Layer 9 of a small transformer language model trained on English Wikipedia (14 layers, counted from 0, width 64).
A neuron adds its activation times its output weights to the MLP's output. To switch it off is to set its activation to zero at one token and run the rest of the model.

Output weights of the MLP neurons that the questions are about. A number n stands for (n - 500) times 0.00087.
n8: 600 479 436 318 605 467 341 326 325 554 284 284 547 468 415 462 518 447 617 651 544 398 465 732 457 584 425 679 175 603 584 387 219 460 576 420 508 311 496 428 561 473 297 283 550 557 395 543 548 604 22 528 435 394 286 462 316 581 343 455 304 382 427 650
n9: 583 621 728 337 415 567 429 282 436 508 631 391 280 582 538 552 542 563 509 423 325 591 724 435 314 482 433 626 404 485 449 552 387 578 673 449 613 663 382 367 319 555 340 412 503 690 264 319 527 693 437 468 168 550 449 488 459 221 383 564 372 413 657 518
n16: 601 389 616 520 567 539 521 529 378 447 264 529 583 667 675 490 338 755 403 355 307 537 197 395 791 511 505 715 384 431 374 298 481 438 285 469 549 388 368 454 619 596 678 639 408 551 194 734 638 396 618 533 429 342 526 363 522 388 610 407 667 584 378 490
n17: 418 413 513 401 345 399 260 370 440 212 515 606 399 523 412 281 526 565 641 336 353 282 423 666 451 603 283 503 376 525 478 543 452 210 756 544 555 693 670 503 699 300 648 396 454 410 358 482 537 343 446 406 532 259 388 585 476 541 488 686 240 590 207 615
n36: 665 497 285 554 253 550 562 362 762 735 376 434 578 397 493 468 423 343 492 441 285 590 620 254 579 556 466 524 477 483 665 387 574 515 299 524 609 503 485 600 360 629 556 554 333 639 632 748 412 396 551 720 591 464 514 263 648 718 509 605 624 535 504 483
n38: 412 296 606 403 457 319 565 321 292 320 568 727 825 619 499 430 496 585 373 494 348 470 634 628 402 493 580 410 564 519 380 458 574 563 331 662 620 631 682 450 404 452 580 494 502 187 583 265 467 493 561 576 261 432 512 409 620 389 455 397 328 468 654 703
n56: 545 617 369 504 437 555 432 645 418 451 625 367 485 659 551 553 322 444 467 464 569 511 375 236 637 242 531 460 625 379 452 638 395 642 358 776 741 646 579 625 587 725 681 663 496 579 607 843 404 317 510 376 343 502 550 447 430 422 364 459 412 661 637 744
n60: 422 671 482 540 538 633 445 502 687 442 427 715 479 542 439 347 513 39 269 492 679 455 500 462 531 417 553 534 530 612 620 422 500 792 438 749 488 342 427 471 496 647 547 313 484 803 540 438 381 518 491 698 503 636 136 603 601 554 322 496 591 464 461 706
n70: 498 355 658 453 300 338 540 425 705 389 471 533 504 546 551 299 663 623 350 657 559 575 496 577 325 130 410 627 295 540 238 496 483 253 396 629 548 544 241 646 487 352 506 605 658 516 668 762 394 593 243 518 645 281 317 508 437 346 443 507 504 479 582 385
n77: 465 649 425 523 487 402 508 269 549 453 464 427 438 621 548 237 309 454 617 436 527 515 659 552 378 691 503 218 565 527 517 519 365 501 645 370 517 335 454 443 524 642 521 573 626 310 632 100 616 661 843 524 366 618 494 584 715 322 662 445 296 700 390 595
n78: 696 423 739 423 448 693 612 720 445 594 778 639 234 388 531 626 495 519 692 522 420 340 414 499 456 722 523 294 445 552 478 430 539 604 432 292 670 550 369 512 413 563 531 553 335 717 566 524 310 276 486 573 368 761 514 581 551 137 513 419 640 334 464 699
n81: 629 430 263 446 443 416 521 653 455 503 618 521 231 492 565 410 536 664 532 557 589 532 734 478 439 477 495 322 596 662 609 491 581 313 639 279 442 572 282 367 602 556 647 510 493 436 459 705 407 407 178 491 396 570 440 476 479 560 213 474 412 445 721 655
n93: 695 740 658 569 818 366 399 680 533 599 708 582 564 481 493 572 491 434 371 444 692 356 782 393 559 600 605 551 480 407 566 521 658 635 573 576 459 762 347 694 443 586 699 656 689 484 703 393 575 473 489 611 699 491 594 247 480 417 477 623 466 497 491 461
n98: 582 329 532 618 576 454 272 590 745 444 347 754 244 715 498 444 334 634 340 628 315 566 745 611 617 513 506 453 375 522 545 598 541 433 673 359 638 488 483 247 421 387 804 462 413 245 484 430 548 754 646 655 570 349 653 259 551 660 481 675 558 360 581 468
n106: 620 604 673 585 297 370 720 391 558 548 265 218 378 734 514 657 542 500 449 532 585 405 537 547 346 479 341 265 422 583 393 419 672 532 253 463 259 476 747 500 404 484 574 484 483 620 573 721 595 405 602 444 628 432 513 611 262 612 531 350 341 696 467 528
n126: 777 687 526 544 447 400 505 457 421 540 290 491 409 408 626 520 545 576 363 255 577 246 168 419 569 348 616 645 418 371 544 569 252 197 603 739 436 629 429 409 526 400 518 450 591 800 530 403 383 385 642 458 317 589 664 643 538 641 544 495 518 514 498 413

Each question names a token from some text and the token that comes next. It shows the activations a of the neurons there, in the order above. A number n stands for (n - 500) times 0.0047.

Then comes g, the gradient of the next token's log-probability with respect to the MLP's output, scaled to length 1. A neuron's effect is roughly proportional to its activation times (output weights . g). A number n stands for (n - 500) times 0.00097.

"ast", then " t"
a: 567 477 478 520 491 500 486 543 562 481 502 489 467 500 244 497
g: 411 465 553 391 553 167 502 258 582 361 670 488 491 718 749 391 594 445 336 712 446 479 431 261 472 384 554 678 555 383 408 532 435 464 314 442 329 709 719 414 520 406 563 552 416 579 629 444 507 552 236 361 509 466 288 446 398 725 491 551 631 460 513 355
Which neuron, switched off, raises the next token's probability most? n106

"2", then "0"
a: 524 522 501 506 490 500 491 529 493 523 486 538 495 481 513 553
g: 742 433 714 297 443 539 493 392 501 671 545 605 571 468 614 653 464 359 614 566 627 394 293 621 509 637 619 537 345 718 442 695 590 695 390 424 529 628 738 541 444 419 708 583 671 468 731 407 428 187 429 704 406 586 597 645 634 480 354 582 560 504 487 559
Which neuron, switched off, raises the next token's probability most? n78

"enn", then "y"
a: 561 512 482 508 497 473 506 632 518 578 418 518 508 548 480 496
g: 193 474 813 666 600 348 469 516 516 348 580 502 399 505 568 546 606 603 354 484 475 579 864 160 537 567 492 558 677 295 581 470 697 359 408 349 595 304 633 507 611 526 546 307 689 478 531 550 576 416 604 532 425 508 514 605 309 521 626 609 547 555 388 553
Which neuron, switched off, raises the next token's probability most? n8

"ated", then " success"
a: 505 482 551 465 492 499 353 517 519 436 473 492 454 504 494 501
g: 279 634 362 291 582 273 481 411 223 266 579 594 322 477 487 537 455 510 320 437 654 308 559 301 496 496 635 742 554 458 299 565 442 608 501 684 412 575 831 582 475 646 337 454 469 505 440 547 538 622 211 601 500 429 582 464 531 493 565 410 318 456 502 392
Which neuron, switched off, raises the next token's probability most? n56

"at", then "ic"
a: 505 497 504 521 504 508 428 511 545 466 490 451 434 641 488 490
g: 493 417 594 643 541 367 458 570 361 430 337 514 478 408 535 509 428 671 533 505 456 583 546 327 660 623 492 522 661 590 595 374 401 494 357 441 509 671 643 461 331 594 719 361 571 607 498 484 533 557 573 685 545 764 674 304 253 162 671 803 324 693 463 575
Which neuron, switched off, lowers the next token's probability most? n98

"ome", then ","
a: 499 496 488 497 500 25 443 481 480 497 529 613 448 519 281 478
g: 524 854 535 703 505 403 644 579 386 635 473 698 566 520 479 525 569 489 624 424 569 658 310 446 447 613 562 464 507 348 487 646 414 411 527 283 494 666 184 523 723 497 703 328 518 619 523 547 458 417 412 634 364 200 550 482 211 578 530 403 410 613 583 633
Which two neurons, each switched off alone, lower its probability most, in order? n38, n81

"\",", then " where"
a: 505 576 452 506 467 490 489 486 529 488 497 499 491 521 498 501
g: 551 393 732 310 427 316 610 462 719 612 406 605 497 486 388 519 521 418 361 526 251 333 313 597 524 713 451 471 468 528 780 449 424 564 353 193 573 629 517 555 750 661 473 311 531 347 539 504 496 407 504 363 420 505 532 533 282 542 580 219 550 624 412 647
Which neuron, switched off, raises the next token's probability most? n9

"1", then "5"
a: 538 514 497 445 511 482 433 477 494 470 527 510 685 526 501 502
g: 454 565 338 521 645 461 586 407 583 518 587 465 471 293 611 542 752 564 647 460 477 425 730 556 322 360 660 353 337 742 694 642 568 580 543 698 551 534 224 548 531 495 491 463 343 723 524 606 644 487 415 523 448 558 257 403 367 469 778 521 581 272 308 435
Which two neurons, each switched off alone, lower its probability most, in order? n93, n56

" Cap", then "\""
a: 451 492 502 497 481 376 533 500 602 434 506 512 500 495 502 293
g: 609 560 556 343 434 633 599 503 633 620 381 468 562 312 447 485 720 745 465 430 617 644 455 347 537 373 626 527 457 399 631 595 412 416 465 490 722 408 390 476 730 442 561 732 550 547 464 705 663 387 465 564 495 377 427 632 334 797 218 456 467 523 558 155
Which neuron, switched off, lowers the next token's probability most? n38

"re", then "ng"
a: 483 537 494 500 525 282 516 502 508 500 494 491 470 564 466 531
g: 132 423 498 661 479 517 547 375 478 532 515 434 614 479 234 725 629 417 690 361 405 258 628 568 505 518 484 588 283 438 606 545 563 598 418 323 450 315 536 603 481 566 610 353 492 481 703 363 553 349 415 427 372 445 330 294 600 233 479 456 616 733 570 605
Which neuron, switched off, raises the next token's probability most? n38

" ", then "4"
a: 512 546 499 510 485 522 499 500 487 520 503 525 458 386 432 498
g: 702 522 468 510 297 323 474 625 484 385 594 525 477 535 297 167 425 764 652 525 661 291 621 564 361 392 540 710 321 453 626 510 735 726 429 597 388 366 521 488 471 421 317 578 388 713 480 465 534 510 496 494 398 498 444 490 369 411 708 463 217 525 377 455
Which neuron, switched off, raises the next token's probability most? n106

" a", then " business"
a: 513 480 515 498 497 504 497 53 529 574 511 500 496 519 480 499
g: 475 493 473 637 599 578 368 276 746 439 451 519 576 506 411 722 386 433 432 312 411 489 514 352 315 511 508 406 376 424 486 354 484 598 658 247 393 661 375 457 594 352 364 610 604 462 469 452 443 504 429 623 336 188 412 92 601 574 680 448 359 628 379 477
Which neuron, switched off, lowers the next token's probability most? n60

"ay", then "c"
a: 482 504 549 513 507 458 484 509 521 517 537 503 557 508 711 464
g: 513 442 594 500 496 428 483 557 511 454 206 510 423 853 525 264 425 442 614 636 478 509 404 498 316 507 600 470 626 453 458 525 429 386 680 512 415 878 535 372 438 400 839 763 364 549 455 558 486 518 517 528 686 597 323 449 414 423 569 328 694 302 514 559
Which neuron, switched off, lowers the next token's probability most? n106

",", then " H"
a: 494 539 571 499 437 498 465 496 502 488 541 491 494 491 486 500
g: 501 526 458 593 525 440 481 757 430 441 628 552 404 607 371 407 405 625 382 395 607 412 544 490 439 482 356 565 705 646 754 488 634 429 699 579 632 342 570 625 421 462 503 299 677 626 762 570 681 745 498 248 366 641 496 319 440 472 351 750 662 549 447 322
Which neuron, switched off, lowers the next token's probability most? n36

"ab", then "al"
a: 432 381 525 482 618 476 501 490 505 536 437 488 511 542 496 482
g: 337 667 354 625 226 598 496 572 282 617 702 586 332 571 427 344 583 403 473 583 320 476 725 433 714 535 483 275 503 643 600 490 475 439 331 532 438 712 463 504 605 357 551 592 616 762 366 337 585 606 473 493 515 599 529 592 433 353 754 697 478 405 364 358
Which neuron, switched off, raises the next token's probability most? n9

",", then " and"
a: 494 548 599 525 449 507 500 500 502 492 617 500 497 447 493 489
g: 443 599 304 489 421 240 389 657 579 453 567 609 563 257 484 548 510 452 594 524 542 553 489 571 410 617 296 136 365 599 545 437 627 594 484 446 454 536 663 271 534 399 463 550 451 590 660 615 575 447 695 848 371 498 481 536 461 804 399 324 372 714 528 528
Which neuron, switched off, raises the next token's probability most? n16

"amb", then "oe"
a: 516 516 513 482 500 505 488 500 517 474 481 501 485 471 317 491
g: 393 440 498 527 466 618 365 564 282 678 472 387 664 275 620 447 446 557 411 653 346 520 443 380 612 673 609 453 891 518 317 512 587 693 550 438 387 324 472 465 470 282 488 848 389 343 384 499 496 417 415 398 691 550 444 625 508 466 316 383 670 417 375 500
Which neuron, switched off, lowers the next token's probability most? n106

"1", then "9"
a: 502 502 520 512 485 473 499 494 501 495 529 500 417 519 510 503
g: 483 588 465 579 531 379 535 566 650 285 487 639 685 590 482 492 435 502 410 387 564 513 400 469 624 728 554 449 682 506 359 342 448 388 265 323 651 668 638 745 335 525 443 486 789 510 450 460 755 242 499 497 641 602 687 471 373 214 520 505 462 586 360 333
Which neuron, switched off, raises the next token's probability most? n93

" York", then "shire"
a: 518 504 489 532 531 512 496 544 474 431 503 499 520 618 456 471
g: 569 387 791 621 825 615 511 626 634 291 631 492 585 567 409 450 242 479 319 536 436 297 684 437 562 436 420 462 480 669 453 443 781 596 565 253 439 458 790 515 440 629 390 409 477 533 496 304 614 646 738 398 414 438 425 466 577 467 510 541 547 631 512 555
Which neuron, switched off, lowers the next token's probability most? n98

"2", then " D"
a: 509 522 507 499 468 513 540 547 499 512 508 527 438 482 498 519
g: 695 740 525 320 524 298 546 578 608 353 583 230 572 528 657 421 517 621 473 436 481 552 505 486 588 413 512 689 443 537 406 390 533 361 622 681 553 169 403 531 308 376 405 598 378 592 682 529 514 689 339 428 638 372 582 241 496 502 629 749 643 645 362 532
Which neuron, switched off, raises the next token's probability most? n93

",", then " York"
a: 479 471 576 496 445 507 472 499 506 491 605 496 490 444 497 510
g: 529 518 569 577 604 704 523 664 463 627 676 481 643 723 458 589 243 553 509 578 542 419 596 538 581 466 506 612 596 632 619 534 735 482 332 698 390 361 390 594 355 350 401 428 759 479 613 431 556 810 668 395 309 418 367 615 502 275 264 592 525 627 470 350
Which neuron, switched off, lowers the next token's probability most? n36

"0", then "7"
a: 503 518 493 506 505 525 471 508 466 491 437 510 651 501 510 486
g: 713 229 408 853 492 260 510 734 645 570 726 475 566 590 355 466 379 625 437 618 538 387 707 465 482 628 412 415 619 553 435 493 502 737 498 298 584 525 581 508 448 376 617 365 393 385 471 452 631 296 604 443 533 404 417 418 248 489 350 507 486 545 321 641
Which neuron, switched off, lowers the next token's probability most? n93

"ome", then " one"
a: 536 509 482 487 486 449 127 497 506 501 539 476 460 542 500 501
g: 477 346 536 115 518 390 610 526 351 577 724 431 440 507 278 528 331 456 432 640 393 418 569 350 402 327 495 437 482 663 477 521 526 514 426 375 210 620 385 487 497 566 494 705 603 574 542 474 611 573 448 499 628 417 549 633 433 662 809 683 483 274 642 251
Which neuron, switched off, lowers the next token's probability most? n56

"ro", then " R"
a: 508 472 472 493 472 501 453 499 504 439 477 510 530 536 501 481
g: 399 582 647 437 472 366 526 671 433 324 639 362 620 460 471 332 519 438 406 406 543 455 243 626 438 368 396 701 514 672 631 677 401 404 614 692 462 313 481 469 320 385 426 520 678 518 829 415 531 596 209 447 476 530 619 485 299 388 337 591 410 578 240 429
Which neuron, switched off, lowers the next token's probability most? n36

"as", then "hed"
a: 490 510 487 441 509 505 266 497 506 463 538 514 505 500 493 481
g: 607 606 505 437 460 763 426 640 572 180 500 231 527 396 309 593 713 292 207 523 446 369 616 458 222 507 722 552 618 513 557 454 293 559 592 385 245 543 566 556 545 534 546 380 427 469 485 368 446 389 555 565 508 445 435 459 555 437 664 257 536 360 616 489
Which neuron, switched off, lowers the next token's probability most? n56

" with", then " a"
a: 489 530 511 485 450 480 532 509 520 472 628 542 498 443 502 489
g: 650 430 438 399 649 512 486 218 631 511 349 395 611 423 479 383 530 518 604 533 531 453 591 389 268 359 583 415 510 503 367 442 433 308 591 485 494 424 417 335 652 422 639 489 604 497 220 484 558 326 568 701 758 550 343 708 355 614 815 293 628 476 636 685
Which neuron, switched off, raises the next token's probability most? n78

"est", then "l"
a: 489 502 522 416 506 497 532 492 504 487 547 536 505 508 517 476
g: 437 699 663 510 574 724 662 501 544 245 434 382 614 668 597 448 451 357 502 605 556 708 374 673 368 407 572 623 515 580 625 671 680 445 538 478 372 217 400 511 506 296 383 462 399 519 436 718 582 625 512 585 447 395 549 568 679 528 551 443 852 654 707 422
Which neuron, switched off, raises the next token's probability most? n78

"u", then "j"
a: 853 510 528 570 500 504 474 498 547 494 484 484 488 573 516 497
g: 569 287 508 385 589 452 391 324 564 549 347 453 514 573 551 506 270 567 490 557 428 652 717 599 400 647 597 664 511 447 552 465 601 586 483 334 408 352 598 237 542 527 247 527 619 748 410 476 496 490 492 587 730 499 537 726 501 46 338 640 528 552 506 402
Which neuron, switched off, lowers the next token's probability most? n8

" and", then " as"
a: 550 523 500 502 488 492 510 489 515 493 525 503 502 507 487 535
g: 311 634 490 355 510 528 686 294 432 336 400 649 541 484 432 630 656 529 566 622 405 264 503 588 435 296 296 608 267 728 634 402 450 471 299 271 788 558 452 474 591 586 577 580 416 256 505 458 426 536 531 586 456 744 450 641 335 535 387 489 414 517 403 686
Which neuron, switched off, raises the next token's probability most? n126

"-", then " T"
a: 531 518 501 474 464 488 518 518 504 487 424 497 493 515 516 476
g: 439 564 566 555 528 303 577 631 538 500 409 327 384 669 548 288 654 351 386 710 466 408 527 491 600 249 557 681 634 684 751 394 520 468 489 399 651 512 475 405 405 331 576 262 457 572 830 494 491 670 551 326 629 595 360 355 581 409 407 549 405 391 515 231
Which neuron, switched off, lowers the next token's probability most? n78

" T", then "ab"
a: 448 502 520 541 476 513 530 449 426 511 500 590 508 489 436 559
g: 622 598 339 249 458 545 742 635 457 473 490 628 568 537 581 471 240 283 436 536 467 358 513 316 369 689 425 622 574 540 447 201 533 542 541 642 696 499 253 547 608 470 710 314 425 401 446 619 649 594 677 374 455 617 561 549 485 382 549 482 778 530 699 561
Which neuron, switched off, raises the next token's probability most? n60

"0", then "3"
a: 531 532 507 449 478 498 440 522 502 493 498 484 517 467 482 493
g: 530 483 713 598 487 339 480 805 510 827 630 504 571 390 127 493 503 486 594 545 570 517 570 537 624 494 461 379 404 450 660 267 748 563 567 533 458 560 466 291 383 267 592 494 645 575 375 472 637 473 466 492 324 470 580 521 424 574 843 492 607 430 541 617
Which neuron, switched off, lowers the next token's probability most? n56

" ", then " |\n"
a: 496 536 511 580 487 513 546 491 498 493 472 538 485 370 439 475
g: 279 584 461 392 622 342 550 769 357 362 414 346 751 395 599 590 631 426 418 606 111 407 332 438 554 624 612 329 409 636 363 564 338 396 329 501 508 583 416 713 361 574 366 566 447 519 533 552 485 477 573 354 404 757 380 556 473 550 340 498 499 307 471 413
Which neuron, switched off, raises the next token's probability most? n17

"th", then "-"
a: 541 494 483 472 475 509 501 502 491 458 396 522 502 504 486 501
g: 321 495 313 571 592 661 341 470 479 378 256 626 749 368 383 463 140 700 405 505 538 460 645 422 473 429 724 613 472 529 486 320 389 559 348 548 497 273 355 709 516 497 400 349 370 479 407 492 635 628 704 509 542 657 458 495 315 578 456 613 351 616 629 570
Which neuron, switched off, lowers the next token's probability most? n78

"oy", then "s"
a: 864 531 451 505 505 487 498 491 456 479 460 510 438 498 464 507
g: 426 466 466 495 279 833 653 622 571 487 563 383 481 694 503 87 229 475 446 526 630 536 291 401 568 392 408 509 514 443 596 614 434 591 673 434 596 500 572 370 449 539 315 337 552 509 434 395 507 525 466 536 317 597 536 564 740 621 372 620 535 809 613 465
Which neuron, switched off, raises the next token's probability most? n8

" before", then " being"
a: 503 506 569 539 453 496 511 491 472 490 490 521 505 505 484 505
g: 571 644 719 567 301 462 655 651 493 639 509 295 330 384 493 505 403 350 640 874 239 474 511 359 279 444 714 249 539 403 604 492 434 484 576 332 485 479 316 619 476 492 596 377 472 553 601 427 532 603 675 653 636 270 556 616 482 597 505 485 627 605 562 566
Which neuron, switched off, raises the next token's probability most? n16

" C", then "ur"
a: 480 506 510 509 480 489 503 518 471 436 496 561 503 500 507 504
g: 455 707 568 603 586 246 565 472 567 664 608 359 410 518 773 605 663 216 748 489 468 615 508 608 572 325 386 205 425 469 630 468 579 246 534 414 472 350 610 566 630 508 340 468 779 425 723 484 610 515 515 349 616 541 544 599 428 498 408 472 493 409 591 655
Which neuron, switched off, raises the next token's probability most? n77

" inter", then "est"
a: 515 456 489 495 530 474 495 524 504 750 507 493 506 443 508 492
g: 617 437 427 547 487 386 481 519 303 466 730 635 341 266 340 393 429 529 409 513 442 585 525 515 358 446 194 325 593 693 486 360 656 637 653 414 517 593 395 662 561 615 408 442 562 638 469 567 246 800 472 638 449 526 521 312 600 514 642 696 488 608 486 208
Which neuron, switched off, raises the next token's probability most? n9

"===", then "A"
a: 539 510 513 503 462 459 503 504 594 471 365 501 458 474 486 456
g: 489 402 398 429 278 650 510 240 596 485 240 571 705 562 456 332 368 253 567 655 693 288 540 455 546 515 637 424 292 384 446 427 515 520 571 361 402 551 447 552 546 636 489 153 574 579 554 409 470 496 662 595 661 506 553 697 607 431 590 496 372 353 487 787
Which neuron, switched off, lowers the next token's probability most? n8

"-", then "2"
a: 495 506 438 495 503 491 498 486 435 519 886 500 466 497 458 524
g: 530 460 389 536 398 497 520 548 625 662 419 439 330 450 180 356 448 351 373 357 762 520 680 635 324 570 416 461 460 302 468 401 531 332 680 654 215 446 374 354 652 553 538 370 479 293 453 490 407 373 580 673 344 471 334 663 383 469 512 767 622 571 546 426
Which neuron, switched off, raises the next token's probability most? n78